Layer 8 of a small transformer language model trained on English Wikipedia (14 layers, counted from 0, width 128). Numbers have three digits each and are written without spaces.
In attention head 2, each number of a token's query is one row of weights dot the token's vector x plus its bias. The head spreads its attention over the tokens so far by the softmax of query dot key.

Query weights of the head. A number n stands for (n - 500) times 0.0017.
q0 (bias -0.005): 424484601516448625369319541439546531482409550614524600435602513621521431338452571467344500307482556589399401572503436416543453505316603338515624615604366556495561530324445488500617590609385601545511454508500714566431468614397588447597444472567460475417500436719460531526409544513526497410471660480427560492387425622472827512649435632469317439680639491238444467488436710360423463421577
q1 (bias 0.001): 579574510422456337558685507469434542437566517574492468510444511417350487420498532509545434458464349500480478539345472621297542436590490514530448444563474402558381555672529536469413615478548372518537526397484432548404606527626459640428500419585605523473731670421354502545605450449594575585367465550482477479552454424367337470443445460649541448430560459583455475434476326613459645504442
q2 (bias 0.018): 442426547530555701443451427594465575521329464482342559477632727568448314523554390467473719526525562565508423483619541485529476459312639576616552569425611700294667581534543630570653503439488749482610391603611384381593553538433583398545394512426552543552488645519708542509347539577437500441517506370420366484455584519659403547680491636431576508718590648453608452467500579523552324563524
q3 (bias -0.310): 564561412461245597395398375576517453338532589461393467420485590562640460619517536369521632419566597574575494673590560600575536553247597629360562520343503680473506503584567530372503265422348433707541484497519531518524412418522431490703255466466454574535527537519604506422485494580599506492595772470528414514359587409640591423553542432471539602530357546649497554358481588500497373365633
q4 (bias 0.270): 604418506521568542481453503448323476570535605507406598708539452472450577371345371566340371349466562298542451436366597417108480332409255525447472580453572437686614427407593580655433328583544672372546462468465548702477562477370434540266506552581493562602517602535470569474409762592598514497430315660360586581481558608515474585360552421525470524507596631406441609440642413614306635564353
q5 (bias 0.074): 457344444574268468276419503446649702639280485504480435372722620616504586440566429318485467584591576401710466389666665230459393432423538677546631307374457504545566420641448574543507519467449341641635388606354432379562508489518471475582351524468433476593204374334539097512402462405587724275548542362227497651540600460608366568627557557677424565586532831654496496535661585570356489520268
q6 (bias -0.069): 564510715513575669485492638697500375662411424472450552483315461487703454555607623561546321641488500373478531473429511397459559455533313526587480588286442453312402510437514760464463524493603526482536255473674592368648445245566389526702597464421489369459496269356457387240690517459454471387618535515334444564460619740575370389527538576399641513579398616335454630273417649625662470243522
q7 (bias 0.064): 337521710422497449380561480500398054497649455662540519516548482444424404497400427610447528489403655497383465541405508426516749528401455460432478415571528270635679507601509560453598375374440604463518582276320647430533590689601416550308494466685440368566746429586627494479393532595434347587421631503473483518259279466515687371503549403557543389408510376458536317536626550450610429336584
q8 (bias 0.136): 500408591510458442698431494600423623538559408510349729464612801507374353419553492393521265533488405536531456467503508468656421450487415331579385377331485396444288559390507745595324629623553463507710392687610601640378585456603645469670506694504663539350375617456592321625570500303542310298537421673322550491671477435419519521447654514507469410512698380378497393653485510616463670537319
q9 (bias -0.027): 482630569367366515588351371480122411376534437575356535352514717634583417521503565468347623345509591431490420568478520343534563551530395596630356432388576496351538472573589314709606712538647605273624434557380393518564462479734497359503561596304384441415461358560424169547273311283623478433633412512358381565496374586599575430491293461452430338377423493465535670386367386585534537622453
q10 (bias -0.189): 533406337324433620622772543637536338467621738772417323636305341461467417520469607793434645489732287538697524394385484765508496479473351443249537394531426514555316549542551331289473312551649348695267784430578581517365416596599477619621556284788487471402728538303529658564591452500493411662563313588446370533537410217473377564452484701469460449523373398834557289303627574492645592557543
q11 (bias 0.173): 497247346620304482494445494646376447550507480486360517545589709418602575503580345381382472368395477535554497616586409343519467517389662613613375565537604313551453590509578442742594421574425336715426416554656612609395365454431635489500292643665534507568191386560418370540503616536415549408390396506548607497581536306591666517426444616268266569477517636572483349666414595458407529465554
q12 (bias -0.004): 387610611293560445510473581543514423438472512441681494623394317406646283312715439393606592538647488533440336382606616554576564522506517464509510790420578419521494483434489459557461652647473537497468433430553302643638425537565377543519462539392578551492515479605688539456586347673564457497359474537362522524520311435677431442470685526542457398520470395540445553450654435475452453534542
q13 (bias -0.053): 680392524602585206457415642429534456729430353272563582384527345579482416517430412500524326609435462285463544517405506561380428471553421659493437487508524542379362514601366630401557483681627684486420565477617471577559554435613285528590536514425450496613458511438532415464440641474397482320610555503414304617560440475471753603450685685254486379648601534171407462818400497626577310298546
q14 (bias -0.006): 385546286777322474456662663345438299298350644407676486443424615617450540662307508416543518596422563401465604486416407456459356407338633606468535510566540453506523426467438511504606493456406225543497710534343359558732197688404412624460424651300333350456429544604373577411680672584414408543527715615489473429704657656391556679464475553595575598659393469493585362357496586534323597450516
q15 (bias -0.016): 319348327396415571554561583664458510325529376444347379471512339509491494604474732539627539454578382427426428470554578528580278350491331607463515385513577562385474436705370624494553620574665484547446443450594314428559422515460438592497648646390616332408436720487679471558581297530479417462444564551399518645468479442489442612599503527503565484476596512500540543608359472665541401708443
q16 (bias -0.107): 456534551385525510632582503555396481555494666584522327483320592555646457470608612383488438513406548734495608541492420403391461642427446546330462571753421439604635500581598292702418527465453614509508529462429516798392521494594526510548587484544491370603567635722603379374491467615497535483559735492588451469264559670394469346456403340485650333390586509482427567519635451453488561451364
q17 (bias 0.122): 555361462597664379643496563605506602591532485430343644693524345437525583600431420638555569399528407409484494381495558685459374574526402392515490579477680500446243449503368672451532595348380619482347456679634607420628518542396422507365617613447639547433339484417537571521411599529524443560421437490544559431758631354551371605454380608547418641500399644456554621473396476683567503535581
q18 (bias -0.064): 343560476252320470413487544512483361486481358663547440305458704374438329385582726575435396459451355674613278503427446440593632433418344601296422483527317444478589589750608358661303634517609405650722474268401534449475454680668486552537478478570287366365683721534430378560518425396494631483424525575363382664269438557309456390527528717462538487432522656546561350326550547528417435408401
q19 (bias -0.089): 461663364328494191447611547555672583443453412401655302334463655554490529537427442509398379492516466565500544518562440434427513642476587548450492451559421246576582336479564426552537435497638406526538635416326407609309724646668558446482500444601250461482544503293458294527397509394632632464787658579581559552398414607577479528344444440561433358525484338512449472605656503494421524472390
q20 (bias 0.250): 767342795662647337616452325490472487418561630413221597699616665655458379448441369295677584432681342276632560512406611603386245427519318473700415607402496518423438663627393716400543388528508500312504253555678556579574617299420418410416366632508844606555451639340500543506250589328525372365532267503256431272585385457607289605490415520772211471431440532644504426632447521555508519641657
q21 (bias 0.259): 286550416403236500604651663522754467547500500674460554619469369463437817470515531404421500578477531625434489339534531458305465612748669321504383350555503535646601461749360263452384569372286587556421553422327752472382282607256519753406446366764460314496457396307584437571595230517432500699158481624408681507401421480504399535467361585590503703198451462557457484508508406328421603524517
q22 (bias -0.004): 640492333481226688420632562352561496454416657842717384464439253690733470354468337508508493584578393630594266456537633406375678532695595645309590456628666579466311475390540293547584688496734491509292565416058487619416356479570676551434424517453376829500630564623265654490440674496456374532544454639650366610284371597328322632426285421231500556266626447819613575542612551324436393371515
q23 (bias 0.192): 691463618447647425507364523375322481540576239174436566611789580394464359404581489370419291547409474324444737595701592444457438560649341584691541578334411370620745291454284536391478614772682429373430402500637500695667988316608376333562519426211395384608343454599669382592436305361800467310616447373417670459515668744750194350511584345771467588500821530491348504716649523521375563642448
q24 (bias -0.406): 458605353320517526452658343527726372459669637756346435496212459751670579587527503668702573622625556572537360417561403490630633700399726542342578390696691500321421508446461550155539464323488474666459377605448432392393476500675453523500627453676366479610754248487295431336388548522347445774413643347613431452486461530332660557587504407359637214239551516640663683364553578484767488504703
q25 (bias 0.141): 455624574554632534563582441514395537424667656488562668684483461561485604500330549567491470538502483542382589314469519461489471656556561371459354624576583367497465331418432565488632340429553506586640403536562741408429497575440411604533477476662581579506570602574491417477503445569594197461263456519557562460544548439530431624438257601542512597389618469577614550350519565581466666559633
q26 (bias -0.074): 557677584520529415516546413564386637681462486452469599447402565429627565500529533409478431580543437414542434436581403451460483474553346304436394589421418550415533533479470666520529448406514790370528500540568657410548448678487420425407709514426537313422508680482491416467571453506510613450484447579586352655638505512427372624535497431543578550594616597451336664416521441601446579628413
q27 (bias -0.050): 594465289405366543434476536562513424355736463729510374565517362549559619517356514650396570536450419578454473143515571480599588346382466594305514546676595508546371507649417594469500268543479325633453496451693435552441622395490569564452459339578468496517517585453641724546475490626479118575507548552398387644338530525449523582488554626606753358438518410661555421344655718632388351373586
q28 (bias -0.007): 513421429339331365385465379552462379424462431614477353500374588765550661311453424340663514431464360650515539373506432420366569561691630565497473478500546482394305645444439400470618639357544504644479596315395404490503610513602453454607534380405588391268669442545517522247678569397615500422510559544598478563428181691395589347380484621525516435459569580368655576487422437585500356558468
q29 (bias 0.096): 576351676514631418466471451531330562441460512418525522533573573382430180467595386472541484538428420371464466692517629523629515352506408544667469434514551521366540503723437288513473567572351493408414432346487305434717531445523709376483387464222701523491500580566535600490668565530543607497548401477465366489665548569582329509582318370410382570490396542302475438575346494404608485445550
q30 (bias -0.008): 635479771696547464547268367469533464504532481396368538551664542586515597593634324403489713407477553339537612423460527624291300375572575639833449463197510547395336633396460804577474560625450524353703318482540429535714358493450405364489428654426660531526439422452321453494430395381417449425544386456406500465859621764628287417439353553559500572666694566292458599665259373431635723654466
q31 (bias -0.065): 369483413361497633399506455540479396562303489424396441403395407643604503393647616547381415465541537653531378513407442478497401495469585490454366632506470626500517425637427372618386355435402669552552525467489570437516566635590549452525530419558478439448586525506698393485500575454561458533627457563536343417481516565475292540582553516616573493262486547637540621429373372546500327576500

Each question shows a short text with each token's key, already scaled and adjusted for position as the last token sees it. A number n stands for (n - 500) times 0.0013.

Then comes the last token's vector x. A number n stands for (n - 500) times 0.011.

0 "1": 508461470495565557456620480517398524600684476519484467500536486618500489306665526398468486495438
1 "8": 567459493523555559413572449518443586596717484565462509483537452564497452353650608457469534549420
2 "10": 515520461462553525442594478583428476557697516525510439488517504577510494309690588402495443498459
3 " al": 556539522389566574498581470612443433616637525544538463462506500602533400328625553468455546607524
4 "-": 478588496470577584542604439595460457517709545532516471482515519552558481405694549404448582558444
5 "Q": 541490517525517497511534431580448478565710561446556496472485553620521504378704528389412503588491
6 "ur": 479546577495506560583534430549412420543663529516492512519481449512507459374730556429442612605521
7 "ay": 456499561482526573553556486579475427581696528444506548502481508533549466392710549380405543604490
8 "ya": 448491523454500490519554460580445393539721505523462556509462517525485434344722523461413554528515
x: 398287455623595552758579559428519468620610434444514445444594411475458521383349401475562275450361496450490534537378556436496581497625508372563302348620502384733521492559548387470542492467557587497538434472522491514439590602476579548472445383504602527310467463451599430673409533574564606332455482667484574365479620507570437514155449517574422570454747414523378455597362392508379394586517
Which token does the last token look at most, and with what share of its attention? 0 "1", with about 40%

0 "ing": 467448495444541530487567464631445457545648481449508490533555488587541481342669578401491512544485
1 " of ": 481477495418593527468628512628455512558573473454474473526590482630570516331623548430501490538486
2 "65": 492523442477578547490620468568373516537645482505514465500540500599527494352671570415493481512518
3 " household": 476537469437512518470590449587378454574609562561516479475525533592528445353621563453454473617587
4 "s": 511515458450538471483569431630501466565690524467521495481532514550499464310566560437468424605541
5 " and ": 445585432369654518458625500557461531482489523474531506490484537635612596363574493512513466475492
6 "36": 494523529472550537544620427557329480577647475550476554404529564558507500421641528428464440499531
7 " b": 519472556483499534505610439551426462625641501587493509551550525552499412345572537410486490588614
8 "ac": 541474553514580596516531474644467458611612513590475527519499540550545453379626524430425571564597
x: 562431539638544471408547557471464383428434533530454484476653594452616509419465202317305339430463578411484534446446639294476548450399395541601404457670666416602615422581441387492506542492562619471406532330483497488705562393477584502522548591386530500465447498594511455580460538433644410321619447604454472421536546590656506477603490478621400620565520659473298485369615523412602628703561
Which two tokens does the last token look at most, in order? 5 " and ", 1 " of "

0 ", ": 470457485469622575534704472597391540538595522529486433528600461631574534272626528433471479532470
1 "emb": 476485425538540541506561435659471495576673520599468490423505468606516463362598464310420617642462
2 "r": 559407514586615505540573455695573493582664489578476505490481482518553539368669467393405580588415
3 "aces": 566546425463601499439630511549456449618676493578483468492553513603541594285689552428540475512493
4 " the": 527534437425546516415635475616444526580599534388489453505493510640520516256681550401485486574504
5 " pr": 472523496492607564506593517575459432560681556492461510430482501588587479331666546331438600637517
6 "incip": 495550489438568573498583482608488459568739519504502526425483499566537521383706568342426527627493
7 "les": 454508468399569494459596451610455474561707477556483595449500564623529492325701554384480526552504
8 " of c": 546467505376618500446614536590455490542611478435483613448479561656567547268640554435456492574548
x: 571381577672594511473514433304475538460461550442346474547455504411327362533447396456493148353469553545400688424467461313357523435474432495529322525505607507439564437587484428448530540391478454456521525494618525456617575487485522745409373550390437492410419392574331452564489559438507452397442591482430578439496458541520536564433453482493321594615585534326377323447531462500569451650525
Which token does the last token look at most, and with what share of its attention? 8 " of c", with about 30%

0 ",": 455421483431612604437686442531340518588550483489506431570601450682562494233638591444509490554497
1 "7": 547523400532603533443665454574303516562667477536499443547562464673524527282684588415487427516506
2 "89": 483539439466554569445658453595313486565714532549545431501540505621502493308684605400474353507528
3 " in the ": 492557469349602526429692546662447543561596514419536476571561538666562529269647599381482484489556
4 "2": 516543427471565507486617456537435641604785583531496515472527507648471518309651449326426532456476
5 "004": 488550465430553571464616442566381501601690502615466543440551508620526428283762577411453468571519
6 " c": 503523540472551530478631504633425458629727540536446562491527482589579459280675607385404488633575
7 "ensus": 491477548462537496457636507614399463678705600572497529434443536572547473312709545364447599549589
8 ".": 490479510388636472370643429597410448542555530444499567426415554724538520229612584423538469535470
x: 540531537524494479458639623238520481550421547517574425436472463406513410422250315451597331390404605454508576466421690365466564514620581573463555421469583383511503481623530415492553508384510562443529640467387459481642523630397568814450404533401447396414503384567485428584556499503500591455485528559508508445499549539536573613374417575359434571518430404545531494430525457446463383527427
Which token does the last token look at most? 0 ","

0 "'s ": 463443517436626587528708478650396562570609515464463434526624482663574499220756625356495572564512
1 "5": 535517372525582580504657449600365605514791482556516430534582479623525491275763546311454495515497
2 "A": 493488527485528562634554405560417521636761527576420465440488544552511347293789598289387471550495
3 " -": 525601393354658509512728452670385463482757473487497477496586562656518450227641554444479492545489
4 " San": 515567498468575551581541454549324383539699532448570546360520504527493495388855646418347624613615
5 " T": 533572507457573550535613522605426442497836516485548538498540492584541524345792605343343620616511
6 "an": 474472600521514566639502464623390433531785497510526529490525504495489459399852593435308601586639
7 " Conference": 556453500395553498482672502654392379500790541499464579442455518550543496302757687339482524569535
8 " and": 519496431357648458352691490598467453518650516386461569393350577676548622213611626505505388513469
x: 545593555532587407634516534368477519550502510551455449412502521416396451448301489471457366340423548516279526470418628459492551359601498433533394462510539375617541508560436446514499526435476492457593469467511509425543527624381484894575359458534470548459582487633509370710440405442636516313531575593511512453463518506502440515358511457463506459479335527472448442463525433486452507647424
Which token does the last token look at most? 3 " -"

0 " pr": 502442455462553572523578496582456443549660542508470475506496458538566501371685556346458595601531
1 "ed": 483429464460539580504585456595484502584644505543478420530514474563537482376707556351468540580528
2 "omin": 536487467501538544522544412601433445603640537539474463470542508539513485369700536390398478628484
3 "ant": 534526480429519536442561455626480453573686487505495434513510489562543474348682581378454498565515
4 " population": 498553461421556499498614491595428452598639548495504484478506511570565489328651561353531536557561
5 ", while": 476574392374639491403609464543417502545490504487512538466488536667524562311592540518509454513495
6 " Christ": 481537476456556550520542484613405464535644506486484540476465504535513494385755558442385548588535
7 "ians": 495501475389557535514546473623461472559674498521488575481470521567526517360715586439457542570538
8 " and S": 547455442364634516432548489506485463448575477443476591426428572668542581338613551510475552522499
x: 545488554656671519511608441197419521569509499497475489552570553347331485594591354459480301309399606462445577510375573318470528252609477436559302455583604315515596434696322489467561525425551567485633555569578529508539591521467492639567508435537481492499552477555443332588437446566574471369458564535384443297501628451574423556459505434445448557509611538267479435466478410510488562558455
Which token does the last token look at most? 8 " and S"

0 "-": 489424514436611622461679410627376523526669500515472441526620463661545489211705565373473532517471
1 "Q": 428514484505556546502557415647416485601764585453490509481492560668550470281737542333370489613494
2 "ur": 535481542485490596623539393567384397567682514554490422415488425496510445342822579407427676657539
3 "ay": 524558511456557623599573467631458410579742507445455457441533500537560461356813568343374569636471
4 "ya": 559588508402530521518571457619408356514763487515490448493504530567497428284818556442360590530503
5 " were": 483524429433620524479669405681393507582622570378514586479521520653604556216631635468604475591584
6 " conf": 453563520425637599485635400680478416603591488557390583410484468639576475259654443320458646610504
7 "ront": 470551452434576485391619405659433446634682503517496566413507550650524530296780526310448484574498
8 "ing the": 491496440396578452373665470643432507585593495388498569404433560694508576223735567398505456562517
x: 556467610657503529487522509307549477481498449424473499560565520454481489553225341446499376443423536472467519495482603343489484460537518411491458532566538514520531519607541505550514486446572524471558486492528545466528434546371531979492365557496568562504424500547467500593555514404507457398439583664499513488484559493499544565451435513430434599526408468519442418498428523493515477598454
Which two tokens does the last token look at most, in order? 8 "ing the", 1 "Q"

0 "2": 505465478488573546473627448520418586621755520488493458518541472639480474264644530353475501491434
1 "018": 503500462445563538448613458569383462585710541536511457502565500614504432259710570384451445521472
2 ", the": 481501438391596525396670476572390522552538529418474430548524494694530522228656554458481468567487
3 " school": 492544433446529537462616523567405495542746560541510475461527480567549460309712598389418518614594
4 " had a": 499557507453635515433696501672407495585513546407548518481502566689561558275631548453555495519559
5 " stud": 412549462392592551547592493595464482523663513602503542421505489563583477327727496374437644599588
6 "ent": 476528476425570506454585500638464472586695519461498539473496533635550530261711565357493462590539
7 " body": 503508539439545525493596497578500458571696500534502565437483524603519497281741546300500511584588
8 " of ": 530517494349675476461658537674524547552569485439451573427425607665620587335600510468482466577486
x: 574477641565578438547671548343622548425509429459442472603590467473447405496562394399493363411327591553376571410371486407383613430555470407546437508505625434541628395599553486492484485543556370528458388426634485451537581553326512843470343465413489459485407399599432462565626566475576532350489522508413590220536481550540481611458453548446434488675420606423396459581553562436502466517472
Which token does the last token look at most? 0 "2"

0 " of the": 481443495438552541434627502574449521542597481431509478561573489635520515284659568436472504557514
1 " count": 504511433471544537498579492563430458550686532497489461476541486561522489362709566388462551588587
2 "y.": 501507441404613534387600431587428466506533529458498438528539475688544523302578565457510458516469
3 " Le": 526559461477543535469529487612422442553649481507534460473497531584480422390700559421429619606542
4 "er": 525569480453505531487582445583455448582652517542526451464475488570464468315673555447383475595551
5 "ort": 484552544497511533498540473619456407548697504514523520457521493539511464389698580404419524620471
6 " became": 466521440419595523460618445622439478537555538423466576430499541638575572336616578471567476553534
7 " the": 475508472455552480442642443593437518593545551411491534455466545634505559304661543431503478557527
8 " se": 528474532474547532496570459613440456587664517526502512471487562594508435362681527384462587588555
x: 591384629692466497485471576363680409469486497398357465566573458577441443376499408240511411287346565496380456446415667456505415507641484465596484567482569540631634536503495345481560467382462537545475512399535535588679462527440420599398308478353438389465487378460583320594467526512569389433443349567452568451416616523508457547462414449518278703520615538430523555549492560435618476594344
Which token does the last token look at most, and with what share of its attention? 7 " the", with about 40%

0 "by": 483477495481517543502530435590444423534664508457516474486503503563501474385663580420454513562470
1 " p": 502483479502533534492608481633461439527631516537509475481528484566560508365634539394485528562505
2 "al": 490470464482567526531567478592494470591651524507508468477500505491516475398639551376454568591532
3 "ace": 533524491513532502493557478603466441559679513540499463470513486511506526366668517399472481523519
4 " of": 520533438415553508430588506587460487555613475419506460503518516603516535343624552451493478533508
5 " E": 466520490478537557509528452574441504561639497478516500519496504554559491384687591425450535575492
6 "in": 461503552477528571544498470554467468541689450468509516529488525520514473404663577436433563539555
7 " Q": 468485530476529521563548473562460465520682551473499511495508539550535496422666537410421537596542
8 "ar": 495483553530510537590517471548435446539669545499470533527516489524484493416682525443420580546543
x: 419380610636801534571467495304316498642495399533480573570644555433370492399440548513476391618450520552428454614499530361569658480629486499640351472407601491645489441584491407397563516519519495479490476568517435471574498599412613562474519447390754494342361510434711419661453493435541497354505579538358618390411486576624404518585384493476402603583781489476348569546555525436440440650432
Which token does the last token look at most, and with what share of its attention? 4 " of", with about 30%

0 "ax": 482459481486528549467537470598430442595681536485514477473536519567523449363668554405430527568510
1 "es": 466465481431554503474556448604432460575660508457472451531542503597513480336658581420471505539507
2 " were": 514542464458599540486596431623422517559562525425475465541544490616574533311597572478552489558542
3 " p": 495512483464552566497625457640427486571541496541492453478542496607585510349649522376467535558522
4 "aid": 492523472485581553494614442623449509561622479527486474499534533583561486352662527373485542557528
5 " on": 486535415391567508443628493622473499531600449472498511477510534616534556339639535418476466506528
6 " w": 514515509453580545497600475641449480550625475509458539472551516603579482332621537379481524553504
7 "he": 524532488466576511453608436628471482615617483535534513454533511596550502367643543453482579609482
8 "at": 481489524448525545527586488611444471574638496503464565508488507561525504352699500369455491508560
x: 598392531638612519507444609430520554456421704461430534570693497489462606462351307521363423369309470392571591451583573329487536425543559455676455564475714421785480529639521400458483537448554462449531405469442577419517527539461569657517415510452557533389275436593360524728542546502553406366422436547535655511513442620651462381428420398628539577359643639601356544471496570526420491524552
Which two tokens does the last token look at most, in order? 5 " on", 2 " were"

0 " by": 486469488433574543470610485565438502529562468484492470555579489606529521348628549455489488520500
1 " She": 501486494444543553487538461587437471526623526487501491521542493568535469412645592483477606595500
2 "ik": 503509544485532564561483424594461441540633494481448500476531516517503434453639545477397574586517
3 "h": 536516504521527488509510466540487367505643517510496450445506467535478468396620522465390521617470
4 " I": 490524487469514552528563482554464413505635518500510520484485506544507489397675610434459533562508
5 "b": 516505567535508531548520463570510403515661504480519453517481515485480436437629561405444578567522
6 "n": 494542554522563530557543503592466395508630523414477505459506519503504519426664533434432504539500
7 " S": 497479515495529538543534467564472420512686507449476521494494495518525477402617574431452575587514
8 "um": 493494529493519537516559480601462429563649516491503513539503491532549468419626556423475607587524
x: 472461470601637421453549653425409412543542450493421570488607624522399424484565455455372189294289527357471422478574530439435580415600459419585495407448472527537579343476472451565656622612567615378521535553567578504612576437406631509499483537498588410650373450560667426556481507414555503242479642598452451467401465517611528704490442427370376606523743453479365357472416439436384515645349
Which token does the last token look at most? 0 " by"

0 "ab": 464451463501556547507552451685478368569759495468508511490529477541484480333740542324422543596435
1 ".": 500470469390620583400663428593402479541585516477519432521593451703556475231644590393559502534481
2 " B": 510522444443589551467571438663371463558694533468432417552549464641549484269697582410410498611528
3 "et": 543545523477548604571544463715433437586708517504494464484513479531576472362759567382424646588557
4 "ween": 453615362374665508442646517629526480536572468513560510437611543664584594271660556412449501478485
5 " the ": 470558447357605504453696537669456507583572532383525508505485545661593548284696584387465513517513
6 "1": 476513516457575523488674491491379557648706512582502543441538533643493538278748475395453524477480
7 "8": 567530543485581559464586413457442620702703435661409473529593473533451411386675642486457589612459
8 "30": 523430544437587541462609464535414496624726494578503562436478527609513466273752598410480437582469
x: 610330496641420663605546598323474413508482405556264397483560490402617575450448518474463363364504491486362590427564622372407570282631489593519381453553630504522479559648390383493598452504531435464481501471438438481594622506508506722401541537457546443567392536525536494756569600479532469564406427714412497350453505511654537499288432482526397581456581347440458500484540395422475493593491
Which token does the last token look at most? 4 "ween"

0 " Al": 444464493445560553557555459584399399540667508448481451483526484546506465398717579461444613587516
1 "-": 531465501450549588552600445590422435469714526505480421492536497538545507397695565446421570535459
2 "Q": 471505489503533512519552442587428458555707567450447516488490543623528512380694528386412512580488
3 "ur": 513514558482485564578534428558405415548655518524513473454481448507503455377725562428460615608532
4 "ay": 534539524452534572566562471604454430570689510453500512479504502539546470387713557383425531594491
5 "ya": 532547506424510510511545451599421397524705499512522505510494523552494432346713543457399549528510
6 ", D": 478512456423584485446636525526421425456635570442480606437476543613529572311608589488480429530502
7 "ru": 496535533524540541545498438592440431564696493523473531480516507516515422415706543440376605618539
8 "ze": 487484501483498503526570447587448381555700502521473502514481522540485489378733576386445563530533
x: 650447487544638527563552564418460434549617479423449416646575543608485454344254432427444363511412599366544523515502588438519546482513519360541347525478554551610557518520457541561660570476578543456648467461483638490484481501481493688352431526415515496427468513442554398819599507495628457505395465477550709478420583561624395532139439562577477544392671385590280448588457430473482587480399
Which token does the last token look at most? 6 ", D"

0 " B": 451459533465580529523590479632391435518709525464494444531554459577556454300718582417467589565563
1 "os": 474472553469515567533516419653392455612699523508496494516504483497523423393736591428423659597574
2 "ra": 498515485436552477540558449628449420587714514466444443489527480560497470305737551345445580558507
3 " in the": 517540429386578519407664537611452507552643486378493463537520509655523555276648606415490466532527
4 " Roman": 502521498473518522515531492598408438561743537460484500475491512561486433351764569395377568603550
5 " prov": 469548460408622548438600447639448425568657551480469522445470509633572490338678591355510589602499
6 "ince": 446515519434547507550572482592437445630729520512536565455482518570520530326738579347467462556532
7 " Arab": 493529526430530531514582501607421420582742532451498522483473542564493440382739564376389557614553
8 "ia": 504439521441517484517535455622442432615770503489455512507457548570488452316699583393410505564549
x: 553438532636661666633568580393475433601528436442427393595485455406431487348422401447538484368359661496413515522483530549469579441409543522468502405542554429788526520602558360594584444407557486578392391512473584550504645596512644710400336536472552506437478471415512461646543529568576515409419498639514531310453635574643450576205355488482321557456626407478419458555553386397438468605478
Which token does the last token look at most, and with what share of its attention? 3 " in the", with about 70%

0 ", the": 477426466402607562394698467571373527563532513438525451576580471716538515185685558456488476568496
1 " school": 515501400459533545462635511586401479556774571544499441503546475569555468288745613370419504627614
2 " had a": 552548484459667541433722493695406499597510547401477450476532544708574566244654547455568496525577
3 " stud": 552574404385605562559605495613454473529678511602593468450550474575593482297755498362433647605613
4 "ent": 506552454418598527453594494663463461606715524450530488491529521654566535231728569343489458603544
5 " body": 499573489432557539494605487592502447590719498541499524413511518610522491260774547276500513599608
6 " of ": 434583453314708498464677546699525536573593487428498518435475580695638578314618517460470458590493
7 "2": 504497513473585514549654433513402628623781516544493554395539548634494534314726475317448539474476
8 ",": 540429566485595628535654440333397571763484411647448601476555552624545403317608610497541553529579
x: 632426509566337503512550519365511627512524522459430354480534415526485468405522453492491288451473464455503622481471693502425551328616391575594498566422602562615647498581370488472578463511575535439473349532522520439707568662521566872429520536432525553445356429582516395548517520419620407499509479585490636468458588509485434667531538584470452463451609477457477418515559478462549569558546
Which token does the last token look at most? 6 " of "

0 "t": 462481498493510521498543480625441426562675510486514504500500480551517501374694574376417522550465
1 " originally": 493494469452551557474614452600446457557627543489498465526550500622555501299626560435506464565501
2 " comp": 537474446463543584473605471657489495569611510569491496479518491560610495383651524381490572567475
3 "ris": 524543409468620560537571419589447491585626494555547489483544520571549484401665530386444566549496
4 "ed the": 518530439430554497408622467604444501558556508433505472507497521639519524305653532435509475542516
5 " V": 482515510478533544557503472572429422523662514490507513469501544567511474413726545399403563591523
6 "og": 481511502527545530552526463566428390577663493506496515494507522536544487438696574404377567596496
7 "te": 530485512496492515488518487577466426527724497521488511510489506537483488406715576411403546566506
8 "ien": 495490531509474534534500455558485425549700506525488477531487487532463450414686578402355512592485
x: 585475616483709532574465541451499516540557219500493530531648426588465502367275420416530385439479512337424593503407607497477575364539535386602431536568530406670502555551411500511594401382578427532528464464569500492580593590445507697412387444470500538406532494397512382635622540556552553326448355634537623493421419545659378417258369508635444482580758486540418409613497442493480505680556
Which token does the last token look at most, and with what share of its attention? 4 "ed the", with about 60%

0 "\n\n": 472461487392581561572655445577399503532533491510490425485622478603521456243656534427500518539480
1 "F": 479502451486607543494590416644451496550638578513507450523524479657562490332665533406391473606433
2 "or": 512550429440580542462608471620423478530688449474527439530523478590531505360726630453425558529504
3 " the ": 517536456395584528443642529637469517551577510416517437537546521647556537303692554400448515496518
4 "2": 519542434472529499490613475460455624579728572525488523461512492631464496318652466371436545462463
5 "023": 509545477407541530453596471521426478581672542595490541468511527600484407299722542423444453555531
6 "-": 470594502416558579476584469548459509534733512622397540495526502535543439331610567434337495552477
7 "24": 516484515469500516438605489551435502534735467577528561417493524596473478330728547406448437499485
8 " school": 490482530456501516448604522560419471548735579547531516457471481542525463339693617411444498604587
x: 561443633725471564518585567390432502538547540525334415489587489494460541398425341376423352445357519560536569328422698432444533304535541353601521400613571541550598537617577432515484381564511554467439442511499484613599619562271539527532418506495460518412435475391505398648391578443556479422380422593475549430422352549673555507123416484470242554519527418554423400494570501537609500606445
Which token does the last token look at most? 3 " the "

0 "==": 470397530379678617535623397604403543514504465530421362548643437670602521253657520398523591459448
1 " History": 525470474410601568485627494652432456576722533531471452588573483574630508251754517349492587515524
2 " ==": 564525411363672530395613436601453492554523500473505378571572444716600567185608515400502483452422
3 "\n\n": 530585515313616550588691427608366480554544484489511470469557510628538437182695518414522539565461
4 "===": 429644494289662565478653416652383548422474503511531556573500550708624568289627527487535549419482
5 " Or": 456553529422626618485557452649468476485746528552480510453492505596587447294743585421355626623473
6 "ig": 501531584489558595543595436615518504610794446618437488534548557540480446369732618333487597642452
7 "ins": 516493462407566551486497425618494441508752391549443585453483537585516538330837624380464575549456
8 " ===": 550453445363670494375612442562416489536539515482492586413404552723564573183624537394473507431438
x: 446506603529616504467684577258561466534412621557460447546353428500518548548377374542382343381354612333407503497330618474499461470543510554522413557532493368558466660626411423522500526373540356339538566454359485427709355570400622590463331498369439449545377411481516323537452410602672595596554501393495534507525569487631454606333424545502361600453376548536542395368570447481520485676454
Which token does the last token look at most? 4 "==="